Layer 6 of a small transformer language model trained on English Wikipedia (13 layers, counted from 0, width 64).
A neuron adds its activation times its output weights to the MLP's output. To switch it off is to set its activation to zero at one token and run the rest of the model.

Output weights of the MLP neurons that the questions are about. A number n stands for (n - 128) times 0.003.
n0: 131, 161, 96, 125, 78, 119, 99, 129, 84, 86, 97, 164, 104, 155, 130, 109, 110, 138, 158, 146, 167, 134, 160, 115, 105, 79, 201, 143, 125, 131, 89, 107, 130, 111, 112, 152, 127, 104, 170, 107, 93, 124, 116, 129, 221, 174, 196, 94, 158, 116, 124, 139, 137, 106, 90, 92, 112, 169, 189, 130, 183, 126, 93, 96
n16: 109, 103, 148, 145, 111, 84, 105, 165, 178, 165, 117, 167, 130, 102, 180, 71, 137, 140, 56, 133, 126, 121, 116, 95, 132, 153, 127, 123, 104, 136, 105, 67, 104, 213, 103, 106, 89, 73, 135, 168, 122, 145, 152, 192, 100, 94, 97, 197, 103, 145, 109, 168, 69, 98, 164, 105, 168, 167, 83, 129, 127, 121, 161, 171
n18: 122, 105, 148, 109, 158, 134, 116, 142, 153, 156, 114, 139, 184, 137, 182, 132, 126, 118, 107, 160, 135, 147, 109, 122, 152, 117, 171, 116, 94, 136, 117, 118, 112, 191, 109, 128, 92, 110, 110, 123, 102, 139, 186, 133, 142, 108, 164, 128, 127, 164, 175, 108, 144, 130, 68, 130, 105, 184, 96, 161, 94, 131, 154, 61
n29: 93, 118, 148, 132, 33, 112, 104, 94, 134, 112, 116, 74, 115, 125, 82, 146, 97, 125, 153, 132, 112, 116, 134, 128, 104, 156, 172, 162, 149, 119, 149, 185, 138, 132, 81, 125, 150, 117, 140, 156, 122, 174, 132, 178, 159, 119, 175, 114, 142, 141, 111, 155, 164, 80, 103, 109, 145, 166, 180, 142, 148, 127, 167, 143
n31: 167, 81, 84, 163, 90, 109, 159, 162, 118, 136, 143, 157, 152, 133, 119, 112, 125, 107, 137, 215, 111, 111, 161, 121, 115, 88, 127, 85, 103, 126, 142, 100, 106, 153, 115, 168, 127, 125, 117, 142, 109, 135, 190, 97, 121, 200, 152, 85, 152, 96, 136, 173, 117, 118, 105, 115, 118, 161, 134, 127, 66, 174, 186, 37
n35: 109, 147, 99, 135, 87, 126, 154, 113, 153, 105, 88, 135, 134, 107, 76, 169, 140, 97, 151, 148, 150, 145, 163, 121, 130, 131, 156, 72, 94, 103, 141, 129, 166, 106, 111, 156, 149, 91, 117, 135, 129, 132, 178, 122, 139, 98, 134, 56, 123, 156, 139, 91, 111, 110, 166, 115, 121, 107, 119, 152, 100, 150, 166, 199
n44: 83, 114, 126, 117, 127, 149, 140, 185, 127, 102, 165, 156, 116, 150, 106, 121, 112, 154, 146, 158, 127, 157, 48, 120, 128, 127, 120, 146, 125, 173, 81, 127, 60, 176, 104, 170, 95, 115, 139, 109, 122, 98, 70, 96, 115, 117, 95, 181, 77, 107, 84, 123, 137, 141, 171, 166, 100, 148, 111, 151, 137, 161, 104, 165
n49: 136, 96, 128, 125, 117, 168, 172, 81, 160, 131, 94, 160, 110, 151, 143, 63, 126, 198, 79, 105, 106, 152, 107, 80, 217, 146, 128, 161, 174, 128, 122, 116, 141, 126, 85, 135, 106, 151, 123, 141, 125, 60, 135, 83, 149, 114, 155, 108, 86, 118, 135, 122, 109, 115, 138, 78, 105, 89, 129, 150, 127, 159, 181, 135
n58: 128, 119, 100, 141, 109, 88, 148, 162, 172, 134, 122, 137, 86, 119, 124, 113, 97, 113, 147, 149, 168, 96, 131, 122, 101, 149, 135, 106, 71, 167, 80, 172, 75, 77, 151, 169, 113, 123, 151, 133, 39, 133, 183, 115, 131, 149, 70, 130, 123, 68, 103, 108, 162, 88, 159, 127, 119, 145, 181, 75, 151, 130, 176, 87
n64: 105, 81, 89, 186, 155, 131, 125, 131, 176, 82, 131, 116, 76, 168, 177, 157, 164, 95, 163, 93, 142, 86, 125, 116, 159, 166, 121, 152, 82, 134, 162, 143, 161, 93, 155, 154, 130, 155, 112, 148, 102, 117, 92, 155, 128, 117, 118, 112, 186, 108, 168, 171, 139, 115, 190, 124, 175, 85, 99, 91, 80, 130, 87, 107
n80: 119, 189, 176, 155, 138, 140, 134, 131, 111, 166, 126, 60, 86, 131, 137, 50, 139, 121, 137, 93, 164, 101, 97, 154, 67, 94, 106, 110, 115, 150, 80, 145, 106, 109, 123, 111, 122, 193, 183, 137, 117, 127, 89, 140, 109, 122, 118, 66, 139, 179, 112, 89, 135, 126, 132, 109, 101, 108, 147, 167, 110, 123, 127, 136
n111: 163, 131, 140, 158, 127, 102, 111, 104, 140, 105, 75, 105, 121, 197, 154, 9, 147, 176, 198, 127, 136, 132, 168, 125, 130, 107, 128, 165, 153, 113, 156, 99, 81, 162, 141, 124, 148, 161, 99, 141, 94, 72, 131, 84, 150, 118, 94, 146, 131, 115, 127, 115, 132, 94, 106, 118, 156, 90, 121, 104, 157, 86, 153, 136
n112: 116, 175, 155, 148, 167, 120, 98, 133, 103, 184, 129, 150, 124, 107, 121, 138, 119, 112, 200, 91, 43, 110, 111, 85, 148, 179, 168, 112, 79, 98, 140, 146, 179, 109, 131, 148, 165, 116, 89, 148, 62, 75, 154, 117, 106, 118, 126, 123, 90, 88, 111, 148, 182, 183, 120, 116, 103, 162, 154, 142, 113, 183, 173, 115
n115: 120, 86, 183, 141, 128, 179, 81, 108, 97, 143, 136, 144, 134, 67, 155, 191, 66, 123, 146, 188, 110, 100, 105, 136, 180, 131, 123, 175, 186, 135, 136, 136, 173, 109, 100, 105, 142, 84, 143, 102, 136, 138, 111, 149, 123, 67, 114, 124, 179, 106, 126, 127, 102, 142, 62, 139, 119, 85, 106, 116, 105, 124, 194, 183
n117: 171, 193, 134, 142, 95, 162, 165, 123, 162, 158, 166, 173, 119, 163, 111, 150, 171, 189, 132, 146, 130, 143, 134, 118, 135, 146, 84, 161, 55, 107, 130, 132, 99, 123, 118, 125, 131, 139, 184, 169, 156, 173, 117, 102, 157, 116, 119, 107, 114, 148, 190, 94, 103, 124, 93, 126, 135, 118, 184, 141, 128, 158, 50, 158
n119: 177, 116, 135, 91, 178, 161, 168, 171, 123, 165, 147, 145, 190, 128, 147, 190, 106, 98, 135, 182, 125, 51, 138, 113, 127, 118, 139, 122, 92, 106, 171, 168, 110, 115, 123, 113, 178, 139, 178, 121, 179, 141, 104, 121, 146, 108, 106, 127, 133, 129, 127, 184, 116, 174, 68, 93, 130, 123, 120, 134, 97, 137, 129, 148

Each question names a token from some text and the token that comes next. It shows the activations a of the neurons there, in the order above. A number n stands for (n - 128) times 0.013.

Then comes g, the gradient of the next token's log-probability with respect to the MLP's output, scaled to length 1. A neuron's effect is roughly proportional to its activation times (output weights . g). A number n stands for (n - 128) times 0.0039.

"one ", then "clim"
a: 142, 123, 129, 135, 93, 94, 136, 126, 125, 132, 128, 133, 123, 143, 159, 130
g: 148, 122, 135, 113, 145, 140, 109, 154, 120, 122, 72, 164, 149, 61, 121, 126, 128, 150, 158, 162, 170, 120, 170, 125, 90, 157, 59, 116, 159, 64, 75, 126, 87, 127, 155, 96, 153, 152, 111, 116, 91, 114, 107, 179, 168, 171, 165, 109, 142, 101, 128, 161, 180, 100, 77, 187, 172, 153, 122, 92, 104, 123, 161, 102
Which two neurons, each switched off alone, lower its probability most, in order? n35, n0

"the ", then "sec"
a: 128, 129, 138, 129, 126, 121, 133, 134, 126, 132, 145, 136, 134, 127, 131, 119
g: 112, 234, 100, 161, 150, 129, 114, 99, 179, 167, 94, 144, 68, 164, 122, 118, 170, 155, 159, 166, 94, 105, 159, 108, 122, 128, 123, 80, 101, 152, 126, 127, 120, 119, 82, 103, 137, 149, 215, 133, 134, 167, 124, 121, 155, 189, 110, 151, 173, 134, 149, 137, 133, 110, 101, 80, 155, 142, 126, 147, 104, 181, 120, 121
Which two neurons, each switched off alone, lower its probability most, in order? n80, n117

"Moun", then "tain "
a: 130, 128, 131, 131, 130, 143, 129, 130, 119, 128, 129, 139, 116, 134, 145, 114
g: 179, 128, 100, 127, 99, 120, 85, 142, 138, 60, 108, 117, 122, 136, 177, 58, 110, 221, 159, 144, 144, 142, 119, 149, 154, 166, 111, 161, 125, 83, 164, 110, 132, 98, 120, 144, 156, 128, 73, 132, 185, 150, 117, 168, 160, 111, 164, 111, 165, 146, 99, 112, 106, 111, 110, 183, 120, 177, 141, 84, 155, 112, 175, 141
Which neuron, switched off, lowers the next token's probability most? n111

"s", then "ew"
a: 133, 128, 118, 128, 116, 156, 126, 130, 127, 133, 128, 123, 128, 126, 137, 129
g: 109, 94, 136, 186, 132, 121, 134, 137, 109, 119, 179, 131, 135, 137, 97, 143, 162, 87, 86, 112, 167, 70, 118, 155, 176, 95, 113, 141, 149, 139, 70, 140, 82, 75, 85, 123, 138, 49, 158, 165, 178, 142, 162, 106, 157, 162, 129, 75, 159, 156, 134, 135, 125, 114, 85, 139, 83, 143, 126, 176, 135, 167, 181, 133
Which two neurons, each switched off alone, lower its probability most, in order? n35, n111

"ese ", then "government "
a: 143, 121, 110, 128, 91, 127, 132, 126, 114, 135, 133, 128, 128, 142, 132, 121
g: 155, 124, 119, 88, 144, 99, 133, 182, 140, 169, 95, 152, 131, 164, 94, 129, 129, 114, 153, 85, 144, 169, 82, 142, 159, 142, 88, 119, 151, 140, 114, 112, 154, 141, 163, 119, 129, 97, 99, 115, 121, 162, 118, 176, 227, 116, 132, 86, 91, 145, 119, 126, 169, 70, 170, 194, 84, 101, 90, 151, 126, 197, 114, 153
Which neuron, switched off, raises the next token's probability most? n115

"lay", then "out "
a: 143, 132, 116, 136, 127, 129, 125, 128, 123, 133, 128, 129, 122, 127, 153, 124
g: 108, 193, 136, 109, 123, 116, 118, 108, 130, 75, 116, 107, 117, 180, 49, 116, 108, 105, 144, 123, 170, 100, 112, 133, 119, 138, 142, 90, 128, 157, 43, 93, 140, 97, 107, 156, 96, 134, 131, 65, 130, 154, 170, 109, 193, 126, 62, 137, 144, 130, 144, 161, 137, 167, 138, 111, 87, 119, 114, 43, 139, 126, 108, 121
Which neuron, switched off, lowers the next token's probability most? n0

"ine ", then "Dav"
a: 147, 117, 110, 124, 160, 127, 127, 145, 130, 135, 125, 127, 128, 135, 121, 128
g: 128, 111, 83, 145, 107, 131, 157, 50, 126, 144, 172, 123, 163, 124, 122, 69, 113, 80, 63, 117, 116, 184, 112, 133, 86, 124, 191, 137, 69, 168, 128, 104, 116, 128, 93, 132, 116, 109, 101, 151, 142, 78, 107, 77, 145, 130, 171, 98, 116, 104, 114, 105, 86, 181, 176, 102, 170, 102, 174, 142, 140, 104, 113, 119
Which neuron, switched off, lowers the next token's probability most? n49

"the ", then "town "
a: 127, 126, 137, 130, 131, 118, 130, 111, 133, 128, 146, 131, 135, 127, 129, 102
g: 172, 177, 131, 122, 124, 107, 122, 192, 136, 172, 127, 115, 158, 123, 148, 139, 94, 108, 170, 96, 100, 145, 114, 58, 123, 195, 167, 117, 113, 156, 129, 107, 151, 135, 144, 133, 135, 179, 135, 77, 166, 97, 50, 88, 137, 144, 74, 107, 119, 161, 78, 123, 84, 174, 134, 154, 138, 103, 77, 158, 112, 98, 158, 148
Which neuron, switched off, lowers the next token's probability most? n80

"| ", then "Clar"
a: 129, 126, 133, 128, 144, 122, 121, 120, 126, 118, 129, 135, 128, 134, 130, 128
g: 183, 139, 138, 138, 131, 72, 168, 138, 115, 144, 201, 165, 114, 116, 191, 132, 149, 182, 135, 194, 121, 136, 145, 85, 122, 127, 162, 160, 103, 108, 92, 93, 111, 152, 137, 111, 186, 173, 149, 166, 120, 131, 132, 117, 113, 137, 170, 153, 166, 140, 108, 113, 128, 163, 141, 39, 196, 91, 120, 150, 127, 130, 101, 113
Which neuron, switched off, lowers the next token's probability most? n31

"by ", then "several "
a: 125, 132, 128, 127, 87, 145, 130, 133, 130, 128, 193, 143, 128, 127, 128, 121
g: 99, 182, 142, 136, 181, 77, 140, 124, 137, 134, 117, 87, 148, 158, 133, 117, 95, 115, 163, 128, 57, 118, 100, 131, 114, 104, 111, 161, 89, 187, 130, 143, 135, 111, 113, 77, 137, 127, 99, 117, 169, 147, 179, 146, 188, 114, 104, 103, 117, 111, 158, 215, 191, 134, 74, 172, 125, 67, 163, 123, 118, 113, 132, 125
Which neuron, switched off, lowers the next token's probability most? n80

"D", then "ale "
a: 131, 117, 130, 141, 112, 140, 116, 126, 128, 127, 125, 119, 130, 143, 129, 129
g: 115, 109, 126, 173, 165, 147, 160, 91, 70, 48, 101, 96, 144, 79, 46, 148, 45, 175, 93, 143, 113, 138, 108, 170, 99, 79, 125, 124, 89, 95, 105, 126, 167, 124, 134, 135, 158, 140, 110, 168, 175, 132, 100, 126, 113, 109, 101, 123, 127, 145, 116, 181, 94, 93, 125, 105, 122, 111, 136, 117, 178, 120, 138, 121
Which neuron, switched off, lowers the next token's probability most? n115

"En", then "try "
a: 130, 150, 128, 156, 117, 161, 126, 131, 138, 139, 126, 130, 108, 139, 136, 113
g: 150, 179, 150, 89, 100, 101, 71, 148, 154, 112, 151, 185, 129, 80, 104, 79, 131, 141, 135, 86, 129, 131, 134, 69, 112, 140, 83, 103, 158, 193, 174, 105, 91, 129, 68, 162, 145, 146, 67, 161, 130, 154, 149, 125, 131, 136, 102, 141, 138, 88, 152, 127, 136, 194, 106, 120, 95, 93, 102, 64, 140, 162, 111, 132
Which two neurons, each switched off alone, lower its probability most, in order? n16, n119

"int", then "en"
a: 131, 142, 92, 166, 113, 150, 128, 132, 127, 132, 126, 115, 128, 128, 130, 125
g: 128, 113, 137, 57, 126, 78, 181, 160, 132, 92, 102, 118, 136, 141, 153, 121, 151, 172, 111, 119, 195, 118, 147, 148, 116, 119, 153, 166, 114, 56, 133, 179, 142, 29, 106, 69, 150, 164, 159, 96, 127, 122, 151, 105, 151, 132, 138, 126, 144, 96, 125, 106, 137, 187, 138, 105, 165, 190, 117, 169, 136, 119, 128, 134
Which neuron, switched off, raises the next token's probability most? n16

"ed ", then "for "
a: 128, 139, 117, 118, 111, 126, 126, 118, 145, 132, 128, 127, 126, 160, 141, 133
g: 139, 139, 113, 184, 94, 107, 136, 119, 76, 194, 80, 115, 145, 228, 204, 150, 178, 80, 104, 124, 134, 140, 115, 122, 98, 132, 144, 87, 114, 115, 117, 88, 98, 183, 87, 78, 98, 92, 108, 174, 125, 130, 127, 120, 150, 151, 109, 116, 183, 111, 143, 105, 110, 133, 157, 145, 129, 161, 100, 149, 93, 117, 131, 141
Which neuron, switched off, lowers the next token's probability most? n16

"end", then "r"
a: 128, 127, 86, 128, 97, 140, 118, 120, 133, 130, 128, 136, 138, 132, 128, 142
g: 132, 87, 153, 120, 94, 127, 110, 116, 129, 139, 121, 98, 64, 173, 121, 83, 169, 98, 144, 137, 183, 127, 189, 92, 62, 123, 143, 141, 138, 109, 123, 130, 146, 83, 138, 128, 180, 114, 140, 116, 171, 125, 182, 152, 83, 129, 84, 112, 89, 127, 65, 90, 94, 119, 183, 141, 182, 126, 120, 152, 69, 154, 172, 120
Which neuron, switched off, lowers the next token's probability most? n18

"the ", then "end "
a: 128, 127, 140, 129, 128, 121, 131, 136, 130, 135, 152, 135, 139, 126, 131, 114
g: 138, 139, 90, 97, 86, 144, 127, 95, 137, 119, 108, 110, 100, 81, 100, 113, 154, 155, 118, 115, 63, 133, 127, 131, 177, 144, 71, 78, 130, 174, 83, 118, 127, 118, 194, 183, 132, 167, 67, 147, 135, 164, 88, 156, 147, 125, 65, 156, 106, 176, 106, 172, 83, 80, 117, 129, 109, 105, 179, 108, 145, 155, 129, 119
Which neuron, switched off, raises the next token's probability most? n18

"ed", then ". "
a: 133, 125, 53, 135, 99, 129, 129, 135, 132, 136, 128, 130, 114, 122, 140, 133
g: 90, 193, 127, 149, 167, 128, 166, 145, 78, 110, 127, 116, 84, 183, 121, 122, 85, 93, 121, 116, 112, 101, 140, 108, 113, 153, 95, 43, 109, 104, 216, 122, 115, 63, 55, 132, 128, 132, 106, 159, 96, 113, 104, 107, 134, 131, 100, 175, 131, 131, 125, 113, 150, 144, 107, 152, 129, 188, 110, 181, 118, 135, 117, 143
Which neuron, switched off, lowers the next token's probability most? n18

". ", then "The "
a: 130, 128, 123, 130, 129, 125, 131, 131, 131, 132, 109, 132, 132, 130, 125, 128
g: 116, 112, 149, 111, 159, 117, 167, 154, 74, 87, 79, 77, 100, 190, 89, 88, 114, 108, 160, 128, 162, 126, 69, 161, 101, 202, 91, 123, 131, 125, 107, 162, 203, 125, 140, 140, 116, 106, 139, 121, 87, 132, 98, 170, 148, 60, 99, 129, 96, 147, 109, 109, 141, 152, 129, 133, 155, 195, 107, 142, 137, 88, 133, 130
Which neuron, switched off, raises the next token's probability most? n80

"B", then "ob"
a: 139, 128, 123, 139, 116, 131, 127, 127, 127, 128, 133, 123, 141, 136, 127, 114
g: 185, 95, 149, 105, 122, 84, 158, 122, 128, 124, 154, 139, 121, 144, 110, 129, 184, 168, 163, 95, 110, 138, 88, 116, 154, 143, 144, 105, 83, 126, 99, 159, 175, 204, 93, 138, 108, 132, 200, 110, 155, 187, 119, 137, 145, 77, 150, 134, 122, 149, 91, 120, 116, 133, 112, 103, 161, 42, 129, 126, 90, 117, 56, 131
Which neuron, switched off, lowers the next token's probability most? n31

"R ", then "origin"
a: 155, 120, 128, 131, 128, 127, 128, 131, 113, 129, 128, 116, 136, 128, 134, 128
g: 80, 79, 124, 143, 156, 124, 173, 114, 131, 137, 172, 180, 111, 150, 120, 126, 149, 165, 248, 169, 160, 115, 124, 73, 137, 144, 184, 98, 94, 134, 118, 171, 105, 78, 85, 133, 108, 173, 128, 155, 124, 112, 117, 139, 118, 143, 107, 124, 149, 160, 114, 107, 128, 66, 116, 124, 83, 151, 187, 121, 151, 131, 113, 109
Which neuron, switched off, lowers the next token's probability most? n0

"Associ", then "ates"
a: 137, 120, 133, 132, 116, 128, 109, 128, 124, 129, 115, 123, 130, 130, 125, 140
g: 128, 117, 144, 111, 90, 156, 66, 98, 93, 137, 149, 121, 121, 116, 98, 132, 145, 148, 146, 136, 201, 153, 90, 129, 147, 139, 110, 144, 61, 147, 116, 78, 106, 149, 101, 118, 158, 137, 77, 136, 80, 136, 81, 163, 113, 181, 155, 141, 106, 134, 120, 151, 117, 111, 38, 113, 62, 163, 182, 154, 174, 172, 129, 117
Which neuron, switched off, lowers the next token's probability most? n0

"Ad", then "vent"
a: 130, 132, 114, 177, 112, 170, 128, 136, 144, 141, 121, 125, 127, 154, 155, 143
g: 113, 165, 218, 107, 71, 139, 95, 194, 219, 145, 158, 145, 152, 153, 137, 132, 131, 167, 148, 117, 124, 148, 135, 98, 91, 147, 88, 126, 132, 140, 94, 200, 124, 161, 71, 142, 118, 119, 111, 94, 139, 131, 172, 161, 78, 170, 139, 132, 99, 107, 138, 128, 88, 125, 171, 130, 140, 171, 118, 102, 145, 108, 137, 146
Which neuron, switched off, lowers the next token's probability most? n29

"sur", then "g"
a: 142, 126, 121, 171, 121, 130, 120, 130, 128, 128, 135, 128, 130, 124, 121, 125
g: 178, 69, 163, 138, 95, 126, 125, 120, 134, 176, 142, 147, 232, 177, 131, 108, 125, 105, 170, 130, 103, 191, 120, 73, 99, 101, 177, 165, 92, 144, 141, 135, 129, 179, 152, 141, 135, 116, 172, 87, 131, 173, 101, 134, 123, 116, 145, 123, 203, 141, 124, 173, 106, 99, 99, 165, 123, 131, 140, 120, 117, 153, 140, 99
Which neuron, switched off, lowers the next token's probability most? n29